Layer 7 of a small transformer language model trained on English Wikipedia (16 layers, counted from 0, width 128).
A neuron adds its activation times its output weights to the MLP's output. To switch it off is to set its activation to zero at one token and run the rest of the model.

Output weights of the MLP neurons that the questions are about. A number n stands for (n - 500) times 0.00054.
n47: 651 500 641 538 373 435 679 504 562 611 535 475 577 557 486 504 390 305 486 530 417 552 599 222 203 489 381 582 411 817 335 347 556 693 608 449 464 670 649 489 256 436 419 493 771 433 623 591 489 428 394 475 519 429 734 692 341 530 430 493 691 439 460 553 228 623 453 628 560 525 416 481 632 485 377 619 449 475 551 489 262 443 96 500 687 388 333 455 489 453 590 484 598 525 526 307 554 418 500 521 273 651 436 460 539 376 486 694 362 508 633 613 573 690 526 568 273 608 584 657 381 394 618 300 478 649 561 480
n80: 614 213 508 437 337 737 461 452 538 316 333 831 544 579 518 627 483 560 572 512 438 760 296 600 674 864 568 353 541 539 423 324 405 379 590 467 632 426 511 642 463 507 447 445 606 496 371 670 551 492 662 662 25 264 431 607 866 613 586 511 284 679 469 343 687 402 447 469 533 375 288 452 407 520 560 539 537 661 602 477 388 417 496 588 332 493 355 575 532 186 341 513 319 595 395 575 661 453 488 467 556 396 329 534 553 536 573 539 420 652 425 585 265 577 524 500 320 586 512 425 571 523 527 655 665 467 481 457
n105: 356 203 549 593 463 344 572 650 254 474 422 578 383 593 349 466 353 522 476 412 642 446 483 225 578 821 457 531 577 652 524 500 516 483 281 461 557 533 631 756 518 352 565 610 500 437 468 419 534 240 589 348 639 377 588 376 415 416 786 295 603 477 599 831 531 176 531 376 472 849 543 350 548 474 431 262 411 540 526 551 591 521 552 541 584 354 422 394 303 531 504 568 569 22 672 464 496 387 644 426 316 442 703 607 601 657 421 500 677 234 577 513 709 670 517 602 667 682 504 704 281 549 354 746 549 641 342 445
n135: 540 366 513 634 577 357 516 494 609 564 571 540 578 568 456 558 449 503 492 372 443 606 599 457 571 486 371 557 437 544 703 461 411 489 377 489 497 641 569 459 422 619 493 656 403 424 455 528 568 624 420 476 351 261 428 520 451 584 486 542 334 378 446 626 460 563 477 379 495 693 427 531 321 625 646 565 436 573 517 525 483 514 545 661 451 679 515 326 442 506 357 468 521 497 362 563 339 446 462 358 653 395 290 393 546 534 515 407 494 595 586 511 503 456 566 503 406 560 655 578 535 524 578 549 340 426 497 575
n166: 676 503 413 500 316 599 497 422 497 758 546 510 463 548 372 493 291 368 394 404 427 362 604 555 571 546 340 497 379 762 558 568 512 394 590 548 404 586 393 554 437 616 587 602 569 643 635 564 490 500 621 282 493 537 405 479 553 698 549 394 585 491 451 527 586 364 483 507 661 551 337 446 534 537 452 536 170 586 345 424 456 564 432 632 311 525 509 359 402 576 216 657 529 693 651 688 620 516 440 494 547 264 305 646 354 476 435 530 429 472 586 596 490 625 550 380 608 405 392 597 352 694 680 388 519 531 545 420
n183: 460 506 457 581 448 509 509 461 442 479 436 491 530 446 318 521 532 652 491 485 494 385 529 560 365 568 528 466 628 452 355 555 542 432 571 550 351 524 491 368 541 469 320 703 700 432 438 615 545 473 365 484 475 533 703 793 573 485 640 514 323 592 541 494 528 571 324 342 477 536 576 533 265 570 393 636 434 381 457 536 396 452 397 615 583 620 547 305 563 466 730 558 560 497 530 591 669 574 503 632 463 579 557 404 388 475 522 652 326 531 509 444 491 402 425 446 544 586 690 620 371 398 265 471 417 580 457 503
n201: 373 611 379 571 439 526 574 604 387 497 313 577 520 443 324 659 503 465 582 418 652 444 542 432 470 463 436 346 397 509 790 622 428 404 588 565 544 646 522 543 464 516 515 519 474 571 435 310 514 471 466 537 544 355 388 560 524 364 527 547 358 503 717 523 473 480 432 430 330 487 561 526 453 592 588 593 491 486 426 350 442 526 393 509 588 532 624 637 457 521 224 644 371 448 497 530 667 576 634 347 435 399 430 375 544 518 599 344 462 309 356 524 538 457 654 474 595 429 411 503 506 636 567 528 514 489 552 553
n260: 565 667 598 452 680 580 437 534 424 500 580 593 270 497 584 309 640 451 362 348 481 414 397 555 569 500 432 413 474 563 500 632 464 634 497 298 578 654 599 500 484 341 646 514 598 249 457 530 410 421 428 712 623 416 543 444 506 443 694 619 630 568 424 566 512 422 379 482 599 365 414 558 559 433 592 518 579 371 481 434 638 313 503 510 671 489 347 470 573 406 653 513 431 506 411 377 731 470 581 425 585 462 666 497 459 469 503 357 356 550 474 599 463 427 446 735 509 552 400 549 418 497 409 606 437 514 471 435
n302: 731 689 437 489 560 665 620 444 500 623 395 433 541 514 476 530 607 500 440 355 600 254 478 534 525 468 414 588 388 518 521 429 500 750 460 378 356 457 486 703 373 400 398 483 480 354 408 278 577 603 566 536 500 551 368 519 473 420 668 387 306 490 500 313 436 398 432 514 497 222 698 311 504 752 677 543 388 458 686 504 751 566 481 563 639 384 585 448 359 336 553 374 595 344 446 280 564 663 445 524 548 378 652 446 359 477 490 606 485 657 402 758 881 545 614 555 492 486 470 290 543 696 540 395 500 422 482 100
n304: 510 485 416 606 533 541 457 402 428 646 555 509 595 547 468 327 480 551 387 549 611 580 549 614 527 515 497 348 568 590 590 468 268 432 621 684 399 485 542 609 487 353 550 445 427 355 371 519 410 384 397 497 446 481 452 497 408 617 361 584 523 534 461 512 699 562 664 634 538 510 465 456 642 450 328 402 585 444 722 593 471 491 371 523 295 288 477 428 472 655 607 653 680 317 429 651 557 392 599 517 389 598 378 430 578 327 468 268 573 441 420 500 660 497 652 369 697 402 475 517 441 512 451 574 470 603 369 781
n359: 742 191 445 389 556 698 545 337 508 437 352 309 550 653 458 359 406 446 251 684 474 524 577 485 480 541 492 436 496 349 400 769 370 687 533 317 520 459 612 628 336 717 500 500 496 533 558 404 639 430 570 437 470 204 532 367 526 647 680 508 382 448 697 508 415 414 649 488 632 572 387 625 755 454 449 480 383 406 334 504 609 504 617 839 131 389 359 434 417 787 671 469 654 452 496 492 475 533 599 477 321 528 574 480 705 500 604 647 366 556 846 632 309 746 664 170 273 284 621 537 613 372 403 399 366 439 559 518
n390: 313 487 411 346 436 306 307 531 231 729 345 321 550 635 314 446 753 478 466 592 495 339 612 492 483 613 726 321 412 654 617 477 401 740 434 326 669 727 650 425 671 350 424 557 364 759 919 553 654 478 584 706 391 438 278 468 332 478 707 474 612 608 410 540 463 509 573 358 350 389 572 531 564 549 563 465 551 399 226 557 144 220 307 585 500 760 398 597 263 472 564 661 640 215 561 369 495 613 377 651 587 474 345 616 537 391 512 706 415 435 496 737 518 653 416 522 551 378 741 584 719 616 517 583 175 790 500 235
n424: 585 497 348 513 420 539 544 474 313 555 462 442 442 437 456 462 630 387 537 525 560 287 593 477 485 509 757 417 569 339 628 506 444 622 519 385 631 453 617 452 626 452 586 541 425 472 497 529 440 462 551 410 689 446 514 579 564 431 437 414 557 708 345 544 631 487 733 636 359 573 494 365 379 574 467 397 386 639 513 163 497 478 545 629 465 612 432 522 513 484 451 279 418 693 434 427 493 585 544 345 461 453 628 691 292 539 598 620 694 457 385 520 379 583 500 583 589 676 519 353 490 525 637 550 388 271 527 465
n431: 414 515 354 606 551 287 889 585 496 454 496 361 682 392 574 320 652 669 544 440 460 391 545 580 522 463 616 334 356 568 369 465 581 421 330 535 602 261 540 690 488 500 408 447 551 696 591 588 466 641 439 570 368 583 575 599 388 504 445 496 327 679 256 636 684 651 574 422 342 546 678 308 582 523 624 272 392 504 414 677 593 500 346 484 572 705 532 279 466 764 575 447 507 650 470 402 317 496 273 521 486 452 460 452 342 535 334 511 257 762 576 527 383 585 542 458 780 684 305 535 620 437 448 407 710 493 329 475
n439: 438 466 645 520 676 546 610 347 612 351 738 461 567 370 373 531 816 756 495 325 479 440 258 491 655 306 505 657 380 254 657 274 448 944 520 599 563 326 500 358 368 723 886 795 778 801 610 693 565 480 748 752 350 616 274 463 489 405 458 403 350 495 274 555 547 355 391 254 514 555 387 326 385 372 30 734 596 294 427 234 557 566 224 764 711 627 337 576 582 400 442 619 553 660 450 635 572 590 470 528 471 302 655 338 579 287 599 721 372 373 457 740 407 302 334 525 107 644 439 349 527 559 584 202 654 384 515 885
n466: 558 582 392 277 676 668 754 521 449 596 416 304 593 533 438 429 545 607 352 653 537 459 483 366 540 497 615 696 480 406 371 489 386 652 385 399 627 586 507 570 449 487 481 419 614 455 592 412 500 549 655 599 579 413 596 602 548 514 867 395 537 668 510 427 641 542 384 486 388 454 407 504 551 351 349 403 467 400 641 319 504 662 312 672 472 513 238 528 666 369 325 530 456 476 628 383 496 507 734 387 467 672 567 425 504 388 497 611 447 518 630 334 460 467 517 374 271 547 564 395 681 517 507 232 590 620 413 203

Each question names a token from some text and the token that comes next. It shows the activations a of the neurons there, in the order above. A number n stands for (n - 500) times 0.0048.

Then comes g, the gradient of the next token's log-probability with respect to the MLP's output, scaled to length 1. A neuron's effect is roughly proportional to its activation times (output weights . g). A number n stands for (n - 500) times 0.00068.

" music", then " for"
a: 500 500 500 500 500 500 500 581 684 689 500 686 500 500 500 500
g: 627 585 544 430 494 603 564 530 403 689 614 757 387 507 602 439 620 436 574 511 795 564 506 610 497 405 285 621 411 666 501 449 361 406 613 568 270 299 634 653 428 239 168 224 663 508 223 564 500 601 466 422 507 616 683 481 338 208 448 560 370 642 439 480 477 470 550 569 356 549 551 255 583 346 357 462 494 376 415 454 553 589 656 495 472 269 659 487 681 375 624 605 687 547 454 435 624 492 280 407 546 451 215 387 513 364 626 642 842 527 423 505 320 399 548 518 615 598 619 543 549 533 640 738 374 630 417 455
Which two neurons, each switched off alone, lower its probability most, in order? n304, n302

"war", then "f"
a: 500 500 500 727 500 500 500 806 500 505 500 500 500 500 500 500
g: 405 501 474 560 520 458 588 412 614 454 653 333 321 556 441 627 767 313 607 886 612 621 598 494 270 459 464 589 303 539 432 546 439 400 407 558 316 512 611 352 539 448 638 379 571 332 453 473 482 473 377 412 577 381 433 517 433 578 713 650 504 418 351 489 563 534 394 524 432 542 529 604 459 545 392 684 336 454 430 635 240 377 442 512 674 333 533 549 439 428 524 555 578 660 494 436 615 771 637 850 448 543 316 495 341 705 278 627 171 571 535 586 636 841 695 227 231 414 352 504 590 422 567 453 602 529 359 631
Which neuron, switched off, raises the next token's probability most? n260

" |", then " Par"
a: 500 500 500 500 500 500 500 656 500 500 500 500 500 799 500 590
g: 529 638 557 580 448 347 458 384 729 302 504 461 593 490 444 527 352 685 507 324 557 389 641 686 379 516 601 594 523 506 342 495 704 481 430 450 633 464 670 636 656 468 674 286 541 460 600 515 146 718 450 721 339 440 664 500 513 370 649 643 660 553 426 210 486 457 408 483 649 530 308 411 712 507 522 322 365 333 504 450 467 457 716 537 302 415 581 629 440 740 349 468 214 549 260 431 801 641 661 394 557 499 254 512 410 282 471 656 414 678 444 615 516 471 473 421 639 425 599 500 469 454 550 540 558 217 693 426
Which two neurons, each switched off alone, lower its probability most, in order? n431, n260

" Ra", then "in"
a: 500 500 500 500 500 500 500 718 500 500 500 500 500 500 500 643
g: 337 442 378 414 285 437 440 516 540 477 572 557 416 563 542 352 654 345 519 503 374 498 544 778 530 422 464 510 260 574 474 562 606 368 576 513 645 371 484 543 362 598 799 592 577 260 344 508 559 360 443 537 415 529 424 443 560 457 793 525 454 545 807 606 445 432 728 234 425 293 707 519 655 745 557 538 483 770 347 745 208 714 401 625 556 293 389 425 506 661 452 524 356 654 455 244 583 522 690 445 364 567 432 436 424 511 320 438 675 203 515 395 572 422 454 503 739 571 600 308 497 480 548 443 520 662 562 635
Which neuron, switched off, raises the next token's probability most? n466

"as", then " and"
a: 500 500 500 646 500 500 500 585 500 500 500 500 500 557 664 500
g: 416 697 596 689 278 587 726 616 157 508 377 556 356 536 676 539 553 429 416 755 424 549 534 719 545 508 352 400 443 485 442 420 456 554 392 678 351 492 618 651 476 544 355 508 430 332 458 372 320 674 589 518 568 595 491 508 527 572 285 442 493 728 389 678 561 612 562 458 426 309 450 341 662 513 736 275 655 627 677 401 555 430 534 586 385 575 236 661 458 411 344 549 503 601 531 477 523 327 434 527 834 311 684 579 587 604 276 441 530 771 350 541 288 636 504 320 287 434 705 372 429 399 570 613 493 483 399 321
Switching off which neuron hurts the next token most? n431

"ia", then "."
a: 500 500 500 500 500 507 500 688 500 615 500 500 500 524 500 500
g: 573 660 550 370 355 605 289 540 685 702 450 639 340 696 744 820 478 593 475 163 533 409 528 509 422 432 336 659 496 457 636 282 556 462 468 780 620 557 530 621 539 403 696 416 410 601 433 182 567 362 340 667 528 461 453 524 646 575 509 382 384 657 714 373 493 507 487 509 520 477 388 633 468 414 426 326 583 507 532 656 580 455 428 440 596 266 469 524 438 445 793 387 550 495 594 540 220 557 430 344 529 682 302 405 321 662 485 239 659 587 320 431 419 424 712 447 537 366 639 278 355 589 506 704 573 507 455 547
Switching off which neuron hurts the next token most? n304

".", then " For"
a: 535 500 821 500 579 500 500 500 500 500 503 500 500 500 500 722
g: 550 625 468 377 605 454 579 403 446 337 358 297 636 454 486 497 269 513 468 847 438 533 676 575 244 251 414 638 384 440 543 489 511 627 518 402 291 480 586 541 489 281 553 435 689 384 614 746 486 411 380 383 286 679 622 428 497 380 500 641 378 706 526 525 507 439 385 438 605 502 432 629 443 619 573 380 338 531 657 303 341 565 451 583 424 451 561 608 329 299 491 565 630 474 670 537 324 685 521 360 480 645 459 487 625 468 557 334 595 505 556 728 179 439 796 684 557 785 636 439 749 498 502 603 502 662 204 407
Switching off which neuron hurts the next token most? n466

"Robert", then " J"
a: 500 500 500 500 500 500 551 609 500 500 500 500 500 500 644 531
g: 274 314 369 352 578 413 439 728 621 459 784 316 253 458 587 471 492 380 548 280 633 634 506 771 417 642 578 484 421 496 523 374 750 423 577 483 421 402 431 309 311 507 551 635 362 550 388 465 693 549 437 643 400 496 556 622 479 709 458 587 469 755 565 565 678 442 622 354 439 552 558 566 417 652 576 586 693 314 545 624 294 382 455 376 465 366 341 469 500 575 557 611 295 566 494 531 560 552 504 470 557 298 330 305 797 399 458 920 270 644 732 571 554 516 410 523 327 583 635 311 449 334 470 398 473 534 614 464
Switching off which neuron hurts the next token most? n439

" species", then " status"
a: 500 500 500 534 500 500 500 500 560 500 500 500 500 500 500 500
g: 562 402 627 349 589 595 426 442 620 501 502 517 376 474 432 410 563 631 405 605 553 385 491 513 559 617 306 468 649 241 411 536 581 385 635 511 372 534 206 192 469 317 521 522 469 413 738 471 739 336 417 488 515 475 462 524 648 602 473 518 449 476 770 725 482 538 486 645 296 677 453 499 512 452 685 498 504 463 617 468 415 650 507 559 367 209 697 405 803 620 472 753 731 457 474 544 587 317 432 474 481 606 642 463 277 504 210 496 438 184 644 496 424 307 481 481 477 449 391 794 505 669 632 391 342 785 375 603
Which neuron, switched off, raises the next token's probability most? n302

"a", then " was"
a: 500 500 500 500 500 500 500 658 500 500 500 500 500 500 541 525
g: 302 507 311 616 529 775 525 592 331 676 662 651 350 389 565 563 442 384 502 518 498 606 396 426 556 579 376 423 589 561 517 266 346 326 591 711 603 443 515 767 282 295 419 667 477 578 599 444 616 663 387 415 465 559 520 589 450 519 360 372 270 532 481 737 851 463 344 578 568 338 749 518 483 524 609 305 487 504 645 513 657 359 314 651 371 647 294 617 473 352 467 460 499 524 411 680 378 564 207 424 445 488 302 600 416 725 458 217 449 487 438 335 595 496 719 358 522 421 628 652 551 539 465 533 662 382 655 653
Which neuron, switched off, raises the next token's probability most? n260

"ing", then " work"
a: 500 500 500 500 664 501 605 617 500 650 721 500 500 500 500 500
g: 591 399 271 570 684 541 635 583 364 266 575 175 566 613 612 413 400 561 453 649 425 408 338 442 361 573 589 369 526 532 556 240 627 525 749 212 521 477 652 572 376 527 470 446 485 450 506 562 555 444 453 589 499 544 381 447 752 601 709 442 639 304 424 518 510 661 656 359 143 598 312 612 456 354 458 508 546 148 567 514 507 722 462 606 373 503 383 488 331 866 505 487 558 668 366 614 589 398 656 513 467 532 566 263 543 520 419 449 715 401 437 408 667 531 533 534 364 479 768 637 558 737 386 470 368 610 435 468
Switching off which neuron hurts the next token most? n359

"ware", then "ness"
a: 500 500 500 500 500 500 500 639 500 803 500 973 500 500 500 500
g: 363 34 464 364 584 578 540 448 565 300 313 540 526 364 476 496 466 414 375 511 432 482 658 539 490 540 369 650 512 353 526 462 405 521 537 210 460 399 732 543 637 442 465 456 231 509 634 613 474 607 500 464 581 490 539 298 632 512 662 678 574 651 578 691 431 656 240 529 351 358 512 434 534 561 526 278 511 520 267 526 606 525 461 483 454 709 479 461 239 949 574 359 384 675 522 449 528 663 532 650 568 731 408 632 796 640 508 658 429 305 407 528 405 703 471 618 300 529 659 471 496 377 405 641 418 571 441 489
Switching off which neuron hurts the next token most? n390

" in", then "ci"
a: 500 500 500 769 642 500 500 602 500 500 500 500 500 500 500 574
g: 379 485 647 522 368 319 597 545 422 371 320 690 428 555 278 468 302 412 477 623 597 605 459 550 272 566 404 464 428 355 368 585 403 595 613 580 551 492 645 295 531 583 494 561 506 354 709 436 329 716 491 455 207 561 488 458 391 746 507 521 363 674 756 636 541 625 226 577 237 397 540 546 501 604 502 788 333 759 433 568 490 522 306 538 396 669 742 448 420 443 667 497 342 644 579 636 484 833 563 432 480 491 233 478 444 667 443 479 373 532 553 596 563 471 662 611 295 442 440 560 650 451 336 574 245 361 593 641
Switching off which neuron hurts the next token most? n135

"ive", then ","
a: 500 500 500 541 566 500 500 560 500 517 762 500 500 500 500 500
g: 517 386 459 411 350 530 462 311 361 379 836 334 463 538 438 577 559 600 483 397 546 520 489 685 482 625 731 470 361 378 461 658 504 664 555 545 343 637 601 727 970 487 375 456 570 450 385 448 434 477 446 405 645 426 387 210 503 664 481 461 470 395 580 621 303 674 520 191 667 579 641 609 455 696 525 596 498 450 397 534 490 448 347 445 579 740 572 537 627 529 418 478 446 592 512 650 588 313 462 647 428 610 762 513 518 433 720 439 438 551 510 544 505 463 344 174 535 344 642 213 501 519 285 471 418 249 657 339
Switching off which neuron hurts the next token most? n359

" Latin", then " America"
a: 500 500 500 628 500 624 500 571 500 500 500 500 500 500 500 500
g: 423 508 488 471 628 570 690 448 510 626 424 557 833 413 596 277 648 524 356 586 451 452 533 613 418 570 472 641 502 434 563 525 474 594 387 666 224 485 453 429 359 544 366 596 469 372 177 632 511 467 403 533 667 406 711 639 634 136 818 572 557 386 561 481 577 409 552 642 343 400 364 438 327 570 542 550 288 263 478 674 254 400 411 560 317 689 334 509 677 511 439 512 488 534 695 362 578 566 291 519 336 619 189 432 468 549 512 699 755 467 543 398 647 638 445 555 416 757 388 397 508 489 539 583 410 714 586 441
Switching off which neuron hurts the next token most? n183

"tan", then "al"
a: 500 500 500 787 500 503 500 695 500 500 500 500 500 500 500 500
g: 387 612 508 587 433 625 509 469 428 482 267 493 576 536 435 662 648 659 767 365 535 434 657 575 326 620 403 279 468 431 163 492 316 534 718 442 491 616 454 420 533 538 434 385 410 497 454 341 638 590 450 235 194 585 616 551 587 259 434 728 608 664 590 238 426 523 551 464 554 410 487 717 417 481 510 673 577 433 592 380 713 569 502 90 611 723 560 528 477 313 453 330 446 427 736 446 576 382 496 246 424 570 398 530 422 593 613 419 452 263 630 423 636 576 530 436 571 536 740 666 379 660 678 576 556 614 490 418
Which neuron, switched off, raises the next token's probability most? n135

"Species", then " level"
a: 500 500 500 500 500 500 500 500 500 598 500 569 500 500 500 500
g: 547 601 389 464 647 735 668 363 788 513 723 369 415 493 444 523 347 634 422 697 372 340 482 487 641 507 475 449 525 358 564 473 402 540 416 420 687 307 539 655 610 445 449 542 484 616 518 426 444 227 160 632 335 471 512 438 565 609 401 440 396 384 664 619 483 619 549 530 364 560 451 380 510 525 805 254 631 478 420 581 338 725 324 659 483 337 532 401 698 871 437 484 548 499 646 546 372 389 474 307 605 624 718 454 419 404 607 611 594 346 506 489 330 712 507 561 512 354 214 518 406 331 602 534 233 598 672 521
Which neuron, switched off, raises the next token's probability most? n390

",", then " also"
a: 507 500 686 580 740 500 500 541 536 500 500 500 500 500 500 522
g: 159 394 495 523 573 586 587 636 488 476 472 556 480 471 436 470 495 523 774 454 722 375 505 376 688 538 635 594 760 534 438 558 722 563 449 304 437 617 539 576 318 545 540 544 264 573 613 552 433 608 496 452 403 328 536 459 754 300 640 552 393 598 364 496 274 440 423 585 799 595 433 526 685 370 612 588 314 413 322 484 544 728 540 286 555 496 580 605 575 482 544 522 565 363 354 694 354 387 510 525 680 404 291 751 629 497 274 454 275 309 523 468 493 299 614 700 703 389 485 398 408 562 290 218 650 414 632 376
Which two neurons, each switched off alone, lower its probability most, in order? n105, n166

".", then "\n"
a: 644 500 751 500 525 500 500 500 500 500 500 500 500 500 500 760
g: 360 213 370 502 376 424 301 796 340 642 342 787 618 561 618 386 431 470 553 136 612 467 332 498 596 574 567 453 607 683 271 493 673 624 508 343 452 599 546 447 391 721 396 348 426 526 401 306 561 593 595 491 737 365 599 464 277 705 398 513 519 352 616 679 412 642 603 573 367 582 500 577 804 402 531 462 494 386 497 502 656 539 608 445 745 394 499 683 529 536 698 564 613 374 396 611 582 186 511 621 661 381 438 446 418 669 451 584 360 417 521 302 675 541 457 453 477 279 411 467 338 498 539 670 480 391 569 436
Which neuron, switched off, raises the next token's probability most? n466

" with", then " P"
a: 500 500 651 500 652 500 691 500 500 506 500 500 500 500 500 500
g: 426 423 568 511 552 546 314 546 722 526 652 434 570 627 398 374 421 504 424 398 446 610 539 717 363 728 562 595 427 508 352 456 622 600 477 624 592 476 227 401 601 675 518 320 589 449 465 501 355 543 828 633 340 773 596 529 661 445 417 704 588 194 439 281 656 119 439 403 502 503 273 547 358 547 515 616 512 363 440 562 418 630 369 500 334 451 548 403 659 668 539 601 576 606 433 523 579 196 520 471 380 487 416 608 455 303 632 546 350 647 517 516 417 778 405 414 546 238 293 382 598 513 649 550 567 399 512 798
Which neuron, switched off, raises the next token's probability most? n105

" in", then " Mexico"
a: 500 500 562 616 754 500 514 528 500 500 538 500 500 500 500 500
g: 270 699 220 463 333 443 467 396 754 682 608 564 628 496 835 355 446 614 555 526 443 471 520 526 518 749 820 558 625 576 735 513 710 519 519 577 393 421 595 462 478 635 607 330 559 403 444 787 492 306 603 516 365 327 613 513 453 689 491 482 360 266 477 300 604 483 557 411 631 487 290 496 481 279 544 579 422 490 438 549 635 416 441 577 285 577 405 576 479 598 379 546 427 556 406 602 666 411 215 530 445 455 422 510 586 257 533 241 301 422 296 484 634 680 547 396 477 478 483 386 459 445 631 468 668 824 363 545
Which neuron, switched off, raises the next token's probability most? n105

".", then " In"
a: 736 500 832 500 500 500 500 500 500 500 500 500 500 500 500 667
g: 607 503 633 333 462 627 431 133 610 775 603 496 545 449 471 483 576 396 313 724 437 525 602 449 365 352 407 549 373 515 550 596 350 287 548 647 558 498 563 499 553 364 297 424 582 529 632 439 500 434 499 602 485 509 354 664 820 262 478 548 442 518 442 518 386 348 547 238 423 710 630 219 447 439 338 587 617 511 555 551 381 451 407 536 383 503 552 588 768 463 395 688 625 783 536 503 432 514 575 487 279 747 643 705 465 332 468 645 557 580 435 691 406 512 260 437 535 721 451 613 468 543 300 122 572 570 452 638
Switching off which neuron hurts the next token most? n47

" and", then " film"
a: 500 609 594 500 869 500 647 649 500 592 905 500 500 500 500 533
g: 478 604 377 478 483 508 532 580 513 598 733 420 557 402 339 480 595 422 602 599 477 547 615 195 476 626 664 318 358 800 526 537 412 565 479 738 671 511 609 772 299 426 678 581 444 512 576 614 403 275 464 638 483 609 621 393 410 649 474 504 422 771 505 344 624 560 424 189 509 616 635 419 601 428 336 415 435 403 529 745 283 514 350 479 529 649 363 237 528 126 468 515 355 427 643 550 576 438 647 652 575 292 356 688 333 560 660 407 497 339 414 398 666 507 463 373 518 651 564 381 481 665 517 269 567 302 558 514
Switching off which neuron hurts the next token most? n166

" ", then "1"
a: 500 500 500 597 500 500 846 732 500 500 500 500 500 500 500 500
g: 541 627 530 630 590 560 719 360 609 601 471 579 134 557 198 648 550 580 539 549 503 465 432 426 517 616 443 502 543 608 700 462 370 485 261 614 348 397 769 646 395 519 428 386 604 552 522 633 352 476 313 621 325 521 388 389 428 698 553 296 401 680 471 605 585 398 405 360 600 463 303 466 388 597 554 606 408 379 661 360 645 456 577 543 587 624 814 523 629 418 552 846 421 604 428 393 694 450 458 405 342 449 519 468 512 384 386 490 671 372 360 159 288 564 282 410 261 463 535 665 609 652 557 619 638 515 357 639
Switching off which neuron hurts the next token most? n201

" ", then "2"
a: 500 500 500 500 541 500 667 678 500 500 500 500 500 500 500 500
g: 573 512 542 344 603 519 343 465 419 512 628 421 495 444 839 188 556 324 458 466 583 439 668 549 628 375 709 511 470 393 492 719 574 418 488 572 616 533 409 487 620 681 166 382 404 445 398 426 694 281 780 485 647 352 461 664 441 316 481 697 643 330 461 424 562 514 375 676 462 412 732 431 569 254 519 384 317 686 261 636 628 429 641 619 439 204 357 681 626 525 318 469 560 413 590 443 480 500 340 453 649 537 481 605 542 382 312 502 493 747 794 573 419 525 596 369 684 558 585 314 544 462 527 444 420 522 558 387
Which neuron, switched off, raises the next token's probability most? n201

" hand", then "ba"
a: 500 500 500 500 500 500 676 564 528 677 500 506 500 500 500 500
g: 119 776 472 473 448 265 581 521 552 500 667 580 522 337 319 347 535 668 482 292 520 420 511 645 596 594 799 517 509 533 515 790 510 549 571 298 638 447 648 457 480 620 468 388 615 407 719 450 327 809 657 449 448 536 535 345 527 623 382 517 523 535 423 484 498 483 516 565 697 361 446 549 646 471 607 336 435 424 547 573 692 368 472 412 573 476 773 523 445 254 581 516 592 388 432 393 796 545 518 437 242 627 215 508 440 402 578 473 334 186 565 236 585 539 554 443 242 484 446 553 448 371 548 513 437 611 633 659
Switching off which neuron hurts the next token most? n304

"-", then "se"
a: 500 500 500 500 943 500 678 700 500 692 500 500 500 500 500 500
g: 585 735 669 558 439 406 320 574 492 610 478 544 387 736 428 469 509 500 603 518 582 568 374 298 381 558 698 508 443 506 417 330 432 456 497 610 604 389 646 556 486 465 397 676 342 189 389 598 640 683 625 405 599 375 471 338 223 404 385 725 412 841 609 602 266 474 350 470 691 793 582 716 422 421 492 609 396 602 390 581 338 581 716 462 492 327 465 505 370 413 617 514 605 635 537 353 632 650 583 383 676 355 464 636 511 689 563 444 344 565 412 278 512 643 609 584 287 414 375 423 526 481 354 636 434 507 150 399
Switching off which neuron hurts the next token most? n260

" ", then "ar"
a: 500 500 500 576 510 500 637 697 500 500 500 500 500 500 500 500
g: 566 716 523 544 431 411 581 121 240 666 386 519 483 320 511 848 314 548 585 445 220 498 489 611 461 389 481 752 341 465 543 305 677 519 558 500 395 624 547 714 604 474 696 504 567 499 566 265 451 706 406 501 321 582 475 386 396 316 584 572 526 592 369 592 553 670 520 255 522 635 609 582 644 589 561 587 240 566 408 264 734 719 297 442 457 426 400 546 332 546 610 460 415 470 349 535 445 733 639 417 527 459 431 447 620 588 501 342 330 507 541 563 542 471 479 479 699 395 460 741 619 295 474 308 538 587 673 403
Switching off which neuron hurts the next token most? n201

" the", then " Cha"
a: 500 500 692 541 500 500 500 535 500 500 500 500 500 500 500 500
g: 567 249 571 259 517 615 616 784 528 572 640 579 503 394 357 471 618 652 346 787 855 491 570 522 415 828 566 276 439 452 595 380 527 625 196 396 553 324 489 356 514 567 580 448 361 503 341 396 370 521 633 554 538 670 468 496 470 567 421 639 845 594 409 611 736 431 604 429 352 630 477 590 461 404 477 459 444 260 506 522 555 493 357 528 436 493 479 542 483 624 370 481 425 319 402 570 603 339 704 590 186 542 341 441 480 324 566 458 543 544 620 531 316 589 283 585 491 323 513 497 682 687 537 662 226 468 567 429
Switching off which neuron hurts the next token most? n105

"eth", then " the"
a: 500 500 500 500 500 500 500 643 500 568 500 500 500 500 500 500
g: 329 567 365 441 751 488 567 386 374 515 681 519 348 360 547 398 592 414 540 499 575 523 479 443 338 375 663 524 389 452 715 733 343 385 414 327 478 509 524 453 480 315 307 786 523 599 280 540 400 484 539 433 366 387 643 483 493 366 683 573 593 524 411 537 701 780 549 607 414 609 708 250 580 472 442 512 375 453 571 405 496 607 762 610 436 458 364 355 535 692 422 632 387 393 573 386 723 667 401 372 593 494 375 432 343 518 656 747 654 477 650 214 433 394 662 546 648 678 453 662 592 438 511 570 228 432 667 167
Switching off which neuron hurts the next token most? n260

"mini", then "-"
a: 500 500 500 500 500 500 744 570 500 663 500 500 500 500 500 500
g: 578 607 395 583 772 588 682 629 511 526 451 511 693 426 466 705 497 586 468 541 429 501 522 553 820 460 436 401 481 464 229 392 547 402 535 474 373 604 455 108 524 480 254 134 512 613 564 581 523 355 496 486 574 676 365 556 487 715 429 267 539 320 461 526 530 354 346 613 255 591 389 360 482 512 628 441 480 274 532 565 454 476 460 501 540 759 645 383 650 450 459 564 441 653 817 559 390 309 507 647 382 442 483 572 352 669 527 327 746 469 541 493 469 423 455 422 660 314 475 326 697 630 622 434 293 613 559 753
Which neuron, switched off, raises the next token's probability most? n260

" joined", then " more"
a: 500 500 500 564 500 500 586 500 951 500 500 500 662 500 500 500
g: 441 664 784 508 448 563 598 489 424 560 379 545 470 419 726 467 546 729 345 559 713 235 615 313 519 201 607 414 472 492 507 562 447 508 296 174 586 664 350 503 464 422 296 573 411 376 424 518 432 520 416 454 575 484 317 412 581 365 402 483 590 772 558 360 253 683 330 519 457 795 484 448 771 714 481 474 442 508 537 512 645 537 729 421 498 435 549 271 711 516 422 369 550 790 562 511 524 463 390 396 398 412 582 470 506 567 481 725 598 704 440 627 416 535 380 547 719 760 347 348 426 389 436 301 648 553 524 412
Switching off which neuron hurts the next token most? n302